Layer 3 of a small transformer language model trained on English Wikipedia (14 layers, counted from 0, width 96).
A neuron adds its activation times its output weights to the MLP's output. To switch it off is to set its activation to zero at one token and run the rest of the model.

Output weights of the MLP neurons that the questions are about. A number n stands for (n - 500) times 0.00084.
n7: 530,449,447,629,387,446,454,415,533,494,352,758,444,464,355,494,585,512,376,577,474,602,551,336,550,455,718,477,568,634,497,517,624,624,401,559,536,429,454,541,596,472,375,575,462,584,500,522,607,430,658,451,374,506,367,473,652,466,640,482,427,552,433,632,367,508,619,594,437,455,519,420,373,522,354,474,568,506,558,576,653,531,549,586,450,383,403,418,520,457,334,497,322,193,618,515
n14: 490,694,631,458,598,544,564,506,733,674,431,363,447,538,474,431,765,638,357,513,673,621,647,510,399,418,487,615,528,506,483,586,558,438,341,454,443,522,509,497,382,570,462,537,579,511,528,532,434,377,395,480,648,618,650,219,490,496,661,510,328,708,610,372,551,613,270,372,534,494,484,286,568,645,517,610,287,454,417,681,592,484,545,510,527,459,683,591,549,426,566,326,490,417,387,316
n24: 343,634,658,508,397,581,605,545,431,467,453,673,470,417,834,463,508,481,530,251,540,460,345,489,458,500,688,348,401,413,557,582,527,715,449,566,615,450,591,402,337,608,454,451,624,304,717,648,422,409,371,515,406,740,493,564,436,364,512,282,387,270,455,763,462,571,568,572,295,428,493,267,722,565,557,624,670,438,719,355,460,559,410,437,663,616,601,500,430,357,379,417,305,474,595,320
n74: 407,366,387,375,490,618,588,562,420,346,282,426,586,511,503,597,302,381,396,607,391,560,437,106,684,775,469,490,306,467,562,535,428,523,461,460,607,609,389,411,548,555,529,604,612,630,475,525,452,490,494,682,552,539,507,586,407,572,222,626,510,457,338,517,552,583,649,519,563,531,380,553,510,409,463,738,531,411,617,353,368,292,620,453,510,507,380,511,533,364,327,534,658,541,490,575
n96: 496,597,317,469,492,551,508,542,466,609,357,304,918,500,565,467,691,466,405,586,618,480,663,318,630,584,258,736,520,380,635,579,678,387,460,370,655,677,453,291,496,504,387,645,649,598,465,638,268,166,512,612,608,524,447,575,512,513,406,673,668,438,475,504,420,598,799,596,350,542,444,361,233,604,283,308,513,594,659,432,535,346,382,348,449,367,406,522,349,531,504,712,483,770,355,663
n101: 330,480,411,420,752,529,441,383,443,443,421,478,506,587,321,602,644,344,555,677,287,449,507,424,570,532,490,423,542,390,542,421,630,547,557,773,434,542,422,538,472,286,571,510,441,386,326,669,562,530,444,390,500,431,342,581,447,596,422,708,626,377,297,374,461,516,455,381,692,471,480,364,405,543,219,538,550,561,761,510,606,726,494,548,462,628,504,471,544,504,748,552,464,476,660,361
n118: 664,433,457,485,677,506,576,567,379,473,629,417,503,446,459,677,334,347,332,425,541,760,409,407,590,443,306,448,637,453,332,658,528,517,426,452,464,500,471,695,761,497,584,534,559,585,282,353,510,684,490,493,550,355,799,520,434,511,397,622,529,595,479,282,595,572,431,566,365,487,454,633,335,437,507,420,294,449,510,477,639,365,429,551,196,496,459,619,672,507,489,590,367,500,630,401
n122: 488,409,488,660,401,429,535,329,578,518,670,556,370,513,537,466,530,727,387,544,512,534,389,625,452,327,494,439,444,503,414,485,468,579,521,378,470,390,718,414,320,524,521,547,414,584,603,332,390,567,669,738,624,641,442,527,512,557,597,412,524,466,481,584,334,536,641,500,328,595,575,649,526,597,491,272,461,525,328,591,447,525,383,553,631,377,463,342,574,231,520,620,477,409,369,584
n140: 550,479,246,500,677,305,90,402,505,521,489,494,439,205,755,615,656,533,405,642,464,490,375,452,361,553,239,473,625,341,398,788,711,83,423,632,576,475,341,618,414,378,490,637,651,636,399,268,580,459,307,696,582,556,629,480,454,494,555,588,864,327,92,432,856,490,835,515,780,622,765,479,689,700,276,377,680,266,393,551,309,469,618,327,323,287,557,461,370,944,478,447,351,224,526,974
n191: 646,421,505,647,488,389,521,611,437,364,351,602,532,693,490,364,468,434,462,437,425,548,583,536,469,568,423,445,377,455,518,603,396,435,647,550,451,672,512,407,531,370,601,518,643,464,481,434,415,644,439,505,505,375,510,437,505,552,455,465,486,558,592,614,474,502,549,466,542,427,559,495,547,465,492,452,432,457,468,495,514,668,434,356,391,558,467,551,560,299,617,574,346,490,594,625
n198: 613,602,676,439,290,497,497,628,440,553,638,471,530,325,560,527,432,395,476,692,660,527,500,388,524,494,377,545,468,480,528,610,517,480,434,302,640,474,679,624,428,360,599,422,584,547,532,718,381,404,265,432,546,497,653,616,422,824,556,373,497,295,456,587,597,545,585,356,398,400,533,692,601,582,326,552,385,480,484,467,511,756,470,503,328,507,445,546,330,367,564,418,404,483,325,699
n274: 422,713,667,394,404,573,817,267,217,385,605,535,520,664,507,375,442,243,426,279,602,628,325,359,271,592,567,443,426,428,587,507,477,579,496,572,735,539,577,387,395,493,545,526,591,532,390,548,465,435,382,637,597,638,714,697,472,385,542,469,535,338,470,364,409,668,608,600,527,568,525,526,671,457,586,533,378,526,479,561,244,584,371,566,511,316,392,313,423,335,628,534,620,571,359,706
n285: 486,410,369,757,339,508,605,452,563,398,591,616,500,549,480,520,417,578,483,581,500,563,448,605,541,495,415,621,514,661,429,383,634,497,509,634,455,539,366,312,532,405,568,436,359,319,614,403,511,415,539,666,627,539,366,552,611,428,659,600,511,425,681,267,568,428,640,478,506,345,601,514,598,449,541,410,530,509,601,390,525,420,534,483,479,443,431,503,471,633,454,395,615,626,443,323
n338: 562,497,500,431,536,558,664,409,412,503,713,561,503,683,691,520,471,461,612,318,604,440,460,425,490,475,599,368,606,635,452,568,942,391,410,654,471,413,516,503,528,523,574,395,516,602,406,485,461,606,559,497,414,412,553,584,467,255,574,323,683,517,507,578,340,474,435,500,348,503,605,615,465,681,438,383,549,242,562,219,630,470,488,355,628,560,585,314,420,478,585,575,252,459,421,522
n359: 640,559,362,237,503,581,330,603,452,786,425,640,608,662,458,553,549,645,572,340,472,602,549,522,460,388,460,299,778,493,449,709,438,584,584,590,386,388,625,417,634,555,659,568,497,419,504,415,299,507,348,439,389,339,433,680,507,435,452,231,395,511,453,692,321,531,687,648,493,460,355,422,610,337,598,226,552,486,497,580,610,482,535,404,453,396,469,421,415,732,538,616,448,626,549,565
n361: 399,770,494,757,465,494,317,414,534,397,396,308,424,660,256,359,639,545,602,470,546,402,523,563,631,527,397,396,440,542,460,411,402,503,542,414,490,481,347,470,614,452,304,652,327,199,430,589,484,478,338,454,545,532,620,695,478,415,438,531,575,635,364,454,649,675,497,449,438,460,637,513,673,458,373,471,520,526,494,632,542,487,633,395,611,582,489,636,464,447,407,590,528,380,677,345

Each question names a token from some text and the token that comes next. It shows the activations a of the neurons there, in the order above. A number n stands for (n - 500) times 0.011.

Then comes g, the gradient of the next token's log-probability with respect to the MLP's output, scaled to length 1. A neuron's effect is roughly proportional to its activation times (output weights . g). A number n stands for (n - 500) times 0.0008.

"jo", then "dy"
a: 409,515,502,512,501,501,497,508,495,536,498,516,425,478,506,473
g: 669,543,677,349,458,583,566,733,542,372,414,692,452,591,388,434,656,389,447,342,573,517,713,525,369,723,675,654,419,333,422,421,455,662,654,736,244,633,693,702,462,564,481,416,494,483,409,636,550,399,420,418,740,498,512,590,476,525,420,568,286,391,412,518,557,512,211,638,306,603,316,490,591,489,327,213,510,521,461,545,790,563,372,529,452,355,417,459,396,301,654,423,408,390,545,571
Which neuron, switched off, raises the next token's probability most? n7

" Uni", then "vers"
a: 500,497,470,507,498,498,488,497,500,500,499,587,508,501,515,489
g: 415,540,461,473,792,515,542,565,693,617,582,478,742,385,406,479,506,668,459,536,614,394,474,486,470,603,713,859,369,460,591,488,405,335,711,546,556,621,564,480,458,592,474,381,387,500,552,578,286,264,585,529,483,507,326,461,66,355,430,586,467,479,481,596,618,506,675,547,338,598,497,487,495,393,492,514,579,485,337,354,426,554,528,442,414,466,361,260,358,324,427,799,349,619,532,807
Which neuron, switched off, lowers the next token's probability most? n274

" information", then " of"
a: 500,654,491,508,497,497,525,501,504,490,504,506,513,501,504,561
g: 370,276,250,414,545,379,263,569,542,535,285,265,793,605,572,466,346,411,469,279,335,461,465,672,393,487,515,349,311,438,495,540,416,716,664,356,544,393,605,503,679,595,572,548,309,535,581,510,351,517,545,390,533,445,593,675,511,649,672,626,432,286,600,429,690,503,520,528,524,504,806,466,443,511,698,678,384,615,746,425,480,668,444,340,617,631,339,386,527,418,382,565,670,484,584,548
Which neuron, switched off, lowers the next token's probability most? n361

" station", then "s"
a: 503,501,502,574,464,504,487,498,493,508,496,500,483,512,502,496
g: 621,563,382,504,830,476,573,959,252,382,647,327,649,660,688,599,439,533,132,612,529,467,387,522,391,399,501,487,569,488,459,348,496,416,412,700,520,663,431,568,370,629,541,314,598,683,611,539,496,455,315,698,430,636,511,524,344,500,483,522,563,549,510,367,533,313,462,536,232,537,513,399,547,501,439,345,511,671,460,455,382,569,408,342,483,710,488,581,658,429,374,576,535,265,503,473
Which neuron, switched off, raises the next token's probability most? n96

" There", then " were"
a: 500,507,500,502,500,260,502,504,498,509,510,524,381,498,561,508
g: 806,576,700,584,586,300,520,442,594,342,605,396,637,485,371,558,474,315,364,566,411,368,470,502,617,414,344,539,309,528,519,203,339,378,672,493,298,458,566,398,662,530,840,500,476,374,528,407,359,532,809,586,306,553,769,716,583,547,544,479,494,688,571,588,703,604,643,306,433,499,420,505,327,388,691,610,311,498,548,430,640,409,559,521,425,403,326,507,388,414,539,411,530,592,451,479
Which neuron, switched off, lowers the next token's probability most? n101

"et", then " then"
a: 600,507,500,509,509,499,500,496,483,520,489,517,605,494,704,493
g: 311,476,537,328,314,411,802,535,637,474,557,551,548,618,395,449,636,789,555,412,563,367,722,620,320,424,571,387,582,483,489,172,585,284,756,456,381,404,330,471,468,374,344,709,522,533,407,262,474,395,506,651,580,571,560,453,449,520,683,654,416,437,571,868,582,407,591,589,519,469,688,585,577,654,347,326,437,336,597,446,520,440,624,360,629,528,625,514,538,545,429,429,447,313,428,372
Which neuron, switched off, raises the next token's probability most? n359

" media", then " to"
a: 500,506,569,509,499,503,514,601,496,497,502,498,504,491,476,533
g: 200,289,508,207,494,505,522,493,468,662,414,668,492,513,537,433,697,652,571,382,404,589,613,289,337,637,378,445,240,599,649,492,561,449,578,550,476,297,254,571,485,532,683,529,329,525,465,471,538,728,543,406,501,422,260,511,482,478,642,533,351,614,599,410,444,458,547,347,622,325,706,302,495,667,463,661,679,617,653,457,672,550,657,568,432,547,746,495,366,469,324,749,388,379,594,466
Which neuron, switched off, raises the next token's probability most? n122

" most", then " pre"
a: 499,516,519,510,500,497,503,496,493,503,597,491,494,512,835,500
g: 269,786,644,449,247,685,393,561,354,416,548,423,606,415,391,584,338,336,558,465,538,537,510,385,548,315,371,364,458,553,489,366,444,437,591,323,371,531,629,489,368,398,532,296,291,556,521,669,608,142,507,568,642,521,478,604,531,526,728,519,691,391,606,723,575,491,493,335,526,653,517,583,470,683,704,591,387,603,498,616,656,393,380,546,591,507,542,752,452,635,169,618,463,593,382,461
Which neuron, switched off, lowers the next token's probability most? n198

" (+", then "0"
a: 500,500,480,515,499,496,509,497,491,504,499,406,499,495,813,499
g: 587,539,454,350,591,443,533,326,381,493,451,709,636,636,545,356,374,609,518,451,546,542,377,493,237,393,456,217,285,382,337,429,240,456,573,672,587,560,532,603,344,316,288,553,583,582,445,302,413,497,393,511,508,504,517,608,415,375,388,371,357,698,320,507,501,770,337,642,745,596,661,551,613,409,765,708,596,533,349,745,494,613,469,511,529,615,547,641,551,717,641,491,650,448,436,435
Which neuron, switched off, lowers the next token's probability most? n359

" Summer", then " Uni"
a: 506,499,468,500,505,504,578,501,497,506,500,502,501,510,487,498
g: 708,436,488,495,519,467,569,649,679,367,466,626,582,784,729,397,524,543,494,524,394,730,589,646,490,570,587,504,527,567,168,548,518,536,321,556,474,545,703,616,540,174,350,672,574,449,525,342,484,387,457,319,461,642,339,473,544,502,485,308,342,482,655,353,462,366,731,469,526,471,373,672,472,268,478,534,238,621,424,466,533,505,472,359,534,409,471,301,717,435,471,595,247,783,539,561
Which neuron, switched off, lowers the next token's probability most? n118

" |", then " "
a: 507,498,500,499,492,502,497,500,176,508,500,495,507,518,492,515
g: 598,574,191,695,685,434,545,293,389,403,695,334,604,630,386,429,272,561,783,323,279,470,529,387,439,519,456,416,664,357,509,614,394,471,529,289,596,636,781,459,280,522,591,487,462,518,288,432,513,705,383,677,472,687,562,632,468,510,592,312,448,599,365,571,402,475,434,308,431,511,621,611,532,504,375,472,300,550,495,303,584,639,583,542,616,341,570,634,442,554,762,547,416,535,551,668
Which neuron, switched off, raises the next token's probability most? n140

",", then " Ed"
a: 491,502,494,486,499,509,500,502,504,487,493,508,491,508,497,635
g: 360,659,520,272,427,600,493,639,343,579,576,686,532,609,611,508,432,420,603,554,743,440,533,666,619,561,356,624,638,570,439,587,367,498,429,636,395,224,674,507,315,621,653,556,477,545,626,300,517,172,409,539,536,389,369,649,589,435,348,287,405,614,487,362,402,475,399,349,564,400,671,389,418,452,583,762,506,485,621,578,698,296,445,390,448,783,623,257,575,283,433,529,531,450,645,435
Which neuron, switched off, raises the next token's probability most? n361

"n", then "zh"
a: 441,450,501,495,502,497,432,500,514,495,503,502,519,509,498,503
g: 775,541,507,795,643,374,460,381,630,656,491,457,511,529,286,523,353,506,569,396,364,466,398,542,588,358,333,714,508,464,488,587,665,336,638,412,554,808,377,563,475,438,502,552,664,650,487,695,679,615,613,636,548,634,555,470,97,306,620,529,439,423,464,401,341,488,523,696,357,473,234,524,453,449,434,442,684,628,477,431,630,473,344,419,309,629,285,414,443,518,428,509,566,562,520,282
Which neuron, switched off, lowers the next token's probability most? n14

" |", then " N"
a: 514,501,497,500,496,503,494,502,147,509,499,495,503,505,497,499
g: 633,436,671,653,474,474,472,339,319,533,631,448,517,745,607,525,732,319,400,532,521,554,427,370,492,502,598,675,462,405,390,501,653,626,372,538,575,231,621,301,543,500,640,649,531,280,700,565,640,507,465,304,582,411,416,386,579,694,512,417,430,609,477,471,442,502,492,321,287,749,352,780,704,493,656,410,490,601,602,594,577,118,586,456,533,458,377,402,270,332,520,404,389,620,462,439
Which neuron, switched off, lowers the next token's probability most? n140

"s", then " in"
a: 496,499,502,488,495,508,503,509,500,505,481,492,509,518,498,828
g: 608,611,347,543,418,645,532,413,598,333,415,587,613,515,314,616,476,819,265,691,589,345,384,258,575,618,592,453,720,578,547,507,538,311,459,609,347,612,426,444,356,514,267,484,511,440,613,542,555,665,600,372,312,597,434,498,332,322,646,306,469,458,460,652,439,402,508,498,481,219,571,445,584,469,306,351,827,594,229,638,699,438,506,565,578,606,557,720,534,505,447,575,506,651,482,393
Which neuron, switched off, lowers the next token's probability most? n361

"stra", then "va"
a: 496,500,499,498,528,497,517,588,497,481,490,392,498,482,504,508
g: 529,666,467,584,556,454,277,211,720,477,469,477,513,523,531,485,548,328,701,511,422,638,614,551,419,403,467,562,443,537,620,538,517,451,491,272,569,757,568,518,325,489,364,538,465,721,373,429,578,536,511,515,559,276,601,545,439,665,575,476,611,488,214,448,580,526,645,756,415,262,428,376,444,280,660,361,505,576,419,930,703,370,575,546,369,265,687,472,486,621,306,474,485,542,385,424
Which neuron, switched off, lowers the next token's probability most? n96

"\"", then " ["
a: 509,525,490,511,457,481,501,487,510,520,493,492,501,434,478,488
g: 689,541,401,488,744,304,515,318,522,498,535,402,366,289,454,597,189,638,712,423,635,502,553,455,585,659,627,568,694,376,256,355,522,480,353,597,537,427,441,728,363,876,569,556,303,608,575,444,644,553,583,545,622,288,583,531,420,709,521,437,384,554,561,289,335,490,506,549,545,482,444,483,394,485,537,536,642,480,480,767,385,420,527,522,347,418,399,309,414,619,739,525,277,495,558,395
Which neuron, switched off, lowers the next token's probability most? n96

" Er", then "vin"
a: 500,507,505,481,499,501,499,494,500,497,497,608,426,497,509,487
g: 610,440,322,581,407,505,357,718,520,532,712,658,273,622,354,475,328,400,448,433,510,626,425,596,692,696,583,688,612,433,600,384,338,517,545,580,397,481,684,573,405,336,415,305,476,491,659,630,429,541,430,427,671,542,620,161,355,411,286,510,642,524,309,662,736,366,457,794,470,433,469,688,449,556,467,466,523,507,710,302,570,374,752,400,493,498,289,510,557,364,540,501,336,554,533,441
Which neuron, switched off, raises the next token's probability most? n274

"ç", then "õ"
a: 475,504,502,386,501,498,476,496,506,517,490,498,593,499,508,489
g: 383,771,420,602,422,417,457,342,453,216,572,499,308,407,466,418,215,616,430,750,610,408,499,583,453,716,560,375,610,521,321,677,500,367,283,477,544,427,352,558,482,614,707,527,473,572,590,557,550,568,387,292,533,376,417,411,499,515,703,420,448,586,553,597,787,521,675,433,392,674,635,490,540,381,753,353,683,650,476,456,504,611,315,522,231,552,368,375,327,615,488,502,602,529,737,437
Which neuron, switched off, lowers the next token's probability most? n74

"s", then " and"
a: 496,502,500,500,494,509,506,510,498,501,497,500,510,512,500,548
g: 599,719,638,721,619,460,570,702,531,428,196,541,306,581,533,132,456,583,538,504,441,507,543,630,639,324,477,636,579,558,490,437,601,631,648,480,391,512,358,388,465,380,323,574,379,550,462,815,524,729,321,348,558,668,642,436,250,288,482,284,616,586,411,587,619,426,625,317,529,488,555,332,540,479,376,454,580,381,413,521,700,560,650,323,647,301,465,409,444,465,469,599,447,417,628,534
Which neuron, switched off, lowers the next token's probability most? n361

" with", then " Set"
a: 577,494,502,504,506,500,503,520,496,533,499,503,507,502,493,551
g: 549,701,381,813,345,817,657,510,587,551,564,633,420,619,562,637,563,464,453,519,557,597,688,465,572,353,447,536,560,573,544,642,639,525,367,457,544,528,605,317,521,656,499,426,488,612,483,317,623,260,395,590,317,467,391,594,539,348,187,234,385,598,561,632,314,360,863,707,428,378,323,617,507,500,516,540,394,574,500,493,490,526,347,436,640,294,576,466,526,287,356,430,389,424,422,395
Which neuron, switched off, lowers the next token's probability most? n7

"si", then "h"
a: 515,506,498,499,502,466,481,513,497,498,565,494,551,500,413,496
g: 303,583,414,469,644,625,723,703,603,472,591,528,540,394,467,537,333,657,415,668,616,405,727,664,334,520,298,473,452,535,457,521,662,550,479,284,545,567,535,332,365,607,752,496,526,429,486,244,562,475,484,491,399,507,282,478,637,413,461,431,508,356,708,431,507,621,683,454,343,423,494,430,620,392,384,581,782,389,619,676,406,720,437,509,384,420,304,434,484,745,220,580,333,679,292,500
Which neuron, switched off, lowers the next token's probability most? n285

"th", then "enburg"
a: 496,505,501,498,453,486,516,513,496,485,490,509,481,520,485,498
g: 449,425,598,537,337,477,611,343,422,593,274,472,500,396,477,379,449,423,610,367,454,610,648,502,587,472,482,486,298,599,490,669,543,537,566,505,562,436,669,601,347,403,445,428,313,481,303,600,461,600,726,573,359,488,637,446,406,325,616,784,441,584,589,669,442,418,598,626,463,536,246,696,601,723,558,703,147,289,614,299,598,470,579,362,503,646,232,570,494,336,614,570,352,562,784,486
Which neuron, switched off, raises the next token's probability most? n191

" the", then " J"
a: 502,497,511,519,502,502,507,512,457,518,539,504,519,530,492,507
g: 377,462,580,389,366,549,601,318,463,527,793,480,586,675,510,717,437,515,463,606,526,710,598,391,555,435,265,370,538,454,457,661,428,599,330,464,584,481,408,492,616,441,636,523,326,458,596,414,497,392,250,319,506,553,528,260,536,615,237,257,451,669,426,508,524,488,680,442,291,401,438,531,561,669,803,611,571,449,510,347,539,664,634,726,634,600,711,758,481,373,375,395,350,513,450,308
Which neuron, switched off, lowers the next token's probability most? n140

" With", then " this"
a: 542,500,500,508,519,496,501,545,499,539,497,527,464,490,495,500
g: 437,249,204,621,498,301,460,675,592,487,439,397,370,388,449,299,628,507,752,374,489,342,366,450,539,380,497,497,542,414,608,295,514,395,701,346,412,469,502,572,608,645,614,470,671,568,519,553,349,680,615,415,678,498,411,564,757,741,537,494,623,280,438,710,633,278,247,632,540,376,498,655,493,396,719,588,592,505,531,630,462,429,449,447,290,547,344,473,532,611,584,673,381,598,351,622
Which neuron, switched off, raises the next token's probability most? n274

" to", then " gr"
a: 511,499,499,497,487,508,501,515,502,502,580,513,577,502,496,508
g: 524,626,533,418,400,319,428,528,424,527,533,465,532,503,513,525,517,539,290,439,800,618,268,509,386,531,409,669,452,531,372,477,599,650,374,379,299,727,197,318,528,552,436,712,578,415,755,481,650,421,451,733,589,843,382,507,290,412,701,626,449,596,537,474,483,681,414,304,315,652,467,312,545,518,427,581,556,450,458,469,617,408,786,417,378,392,329,500,551,535,590,485,646,358,453,659
Which neuron, switched off, lowers the next token's probability most? n285

" in", then " today"
a: 512,503,500,492,528,504,498,498,502,401,505,504,500,458,497,503
g: 475,355,405,349,428,449,291,253,818,460,419,389,333,396,211,639,546,460,288,700,414,568,636,512,544,646,615,458,621,535,634,456,424,454,513,714,571,560,548,447,510,335,386,345,503,440,532,510,584,548,855,457,471,431,478,404,351,440,668,525,511,432,441,473,631,399,606,481,506,540,570,597,615,372,581,174,519,561,783,695,394,520,633,829,649,542,465,553,563,522,375,614,335,476,311,427
Which neuron, switched off, lowers the next token's probability most? n191

",", then " Netherlands"
a: 468,501,481,502,502,509,504,518,502,439,507,508,498,509,495,539
g: 440,692,410,139,674,395,556,342,664,528,468,415,522,404,453,506,412,375,477,656,661,655,495,562,566,622,508,419,440,570,519,453,473,445,433,380,666,603,355,458,562,457,590,240,498,449,327,404,536,632,523,490,583,518,572,690,284,320,305,514,604,395,657,551,463,204,389,239,614,581,527,633,559,700,631,116,553,543,307,611,705,408,662,503,527,629,584,459,441,652,575,372,448,715,506,630
Which neuron, switched off, lowers the next token's probability most? n7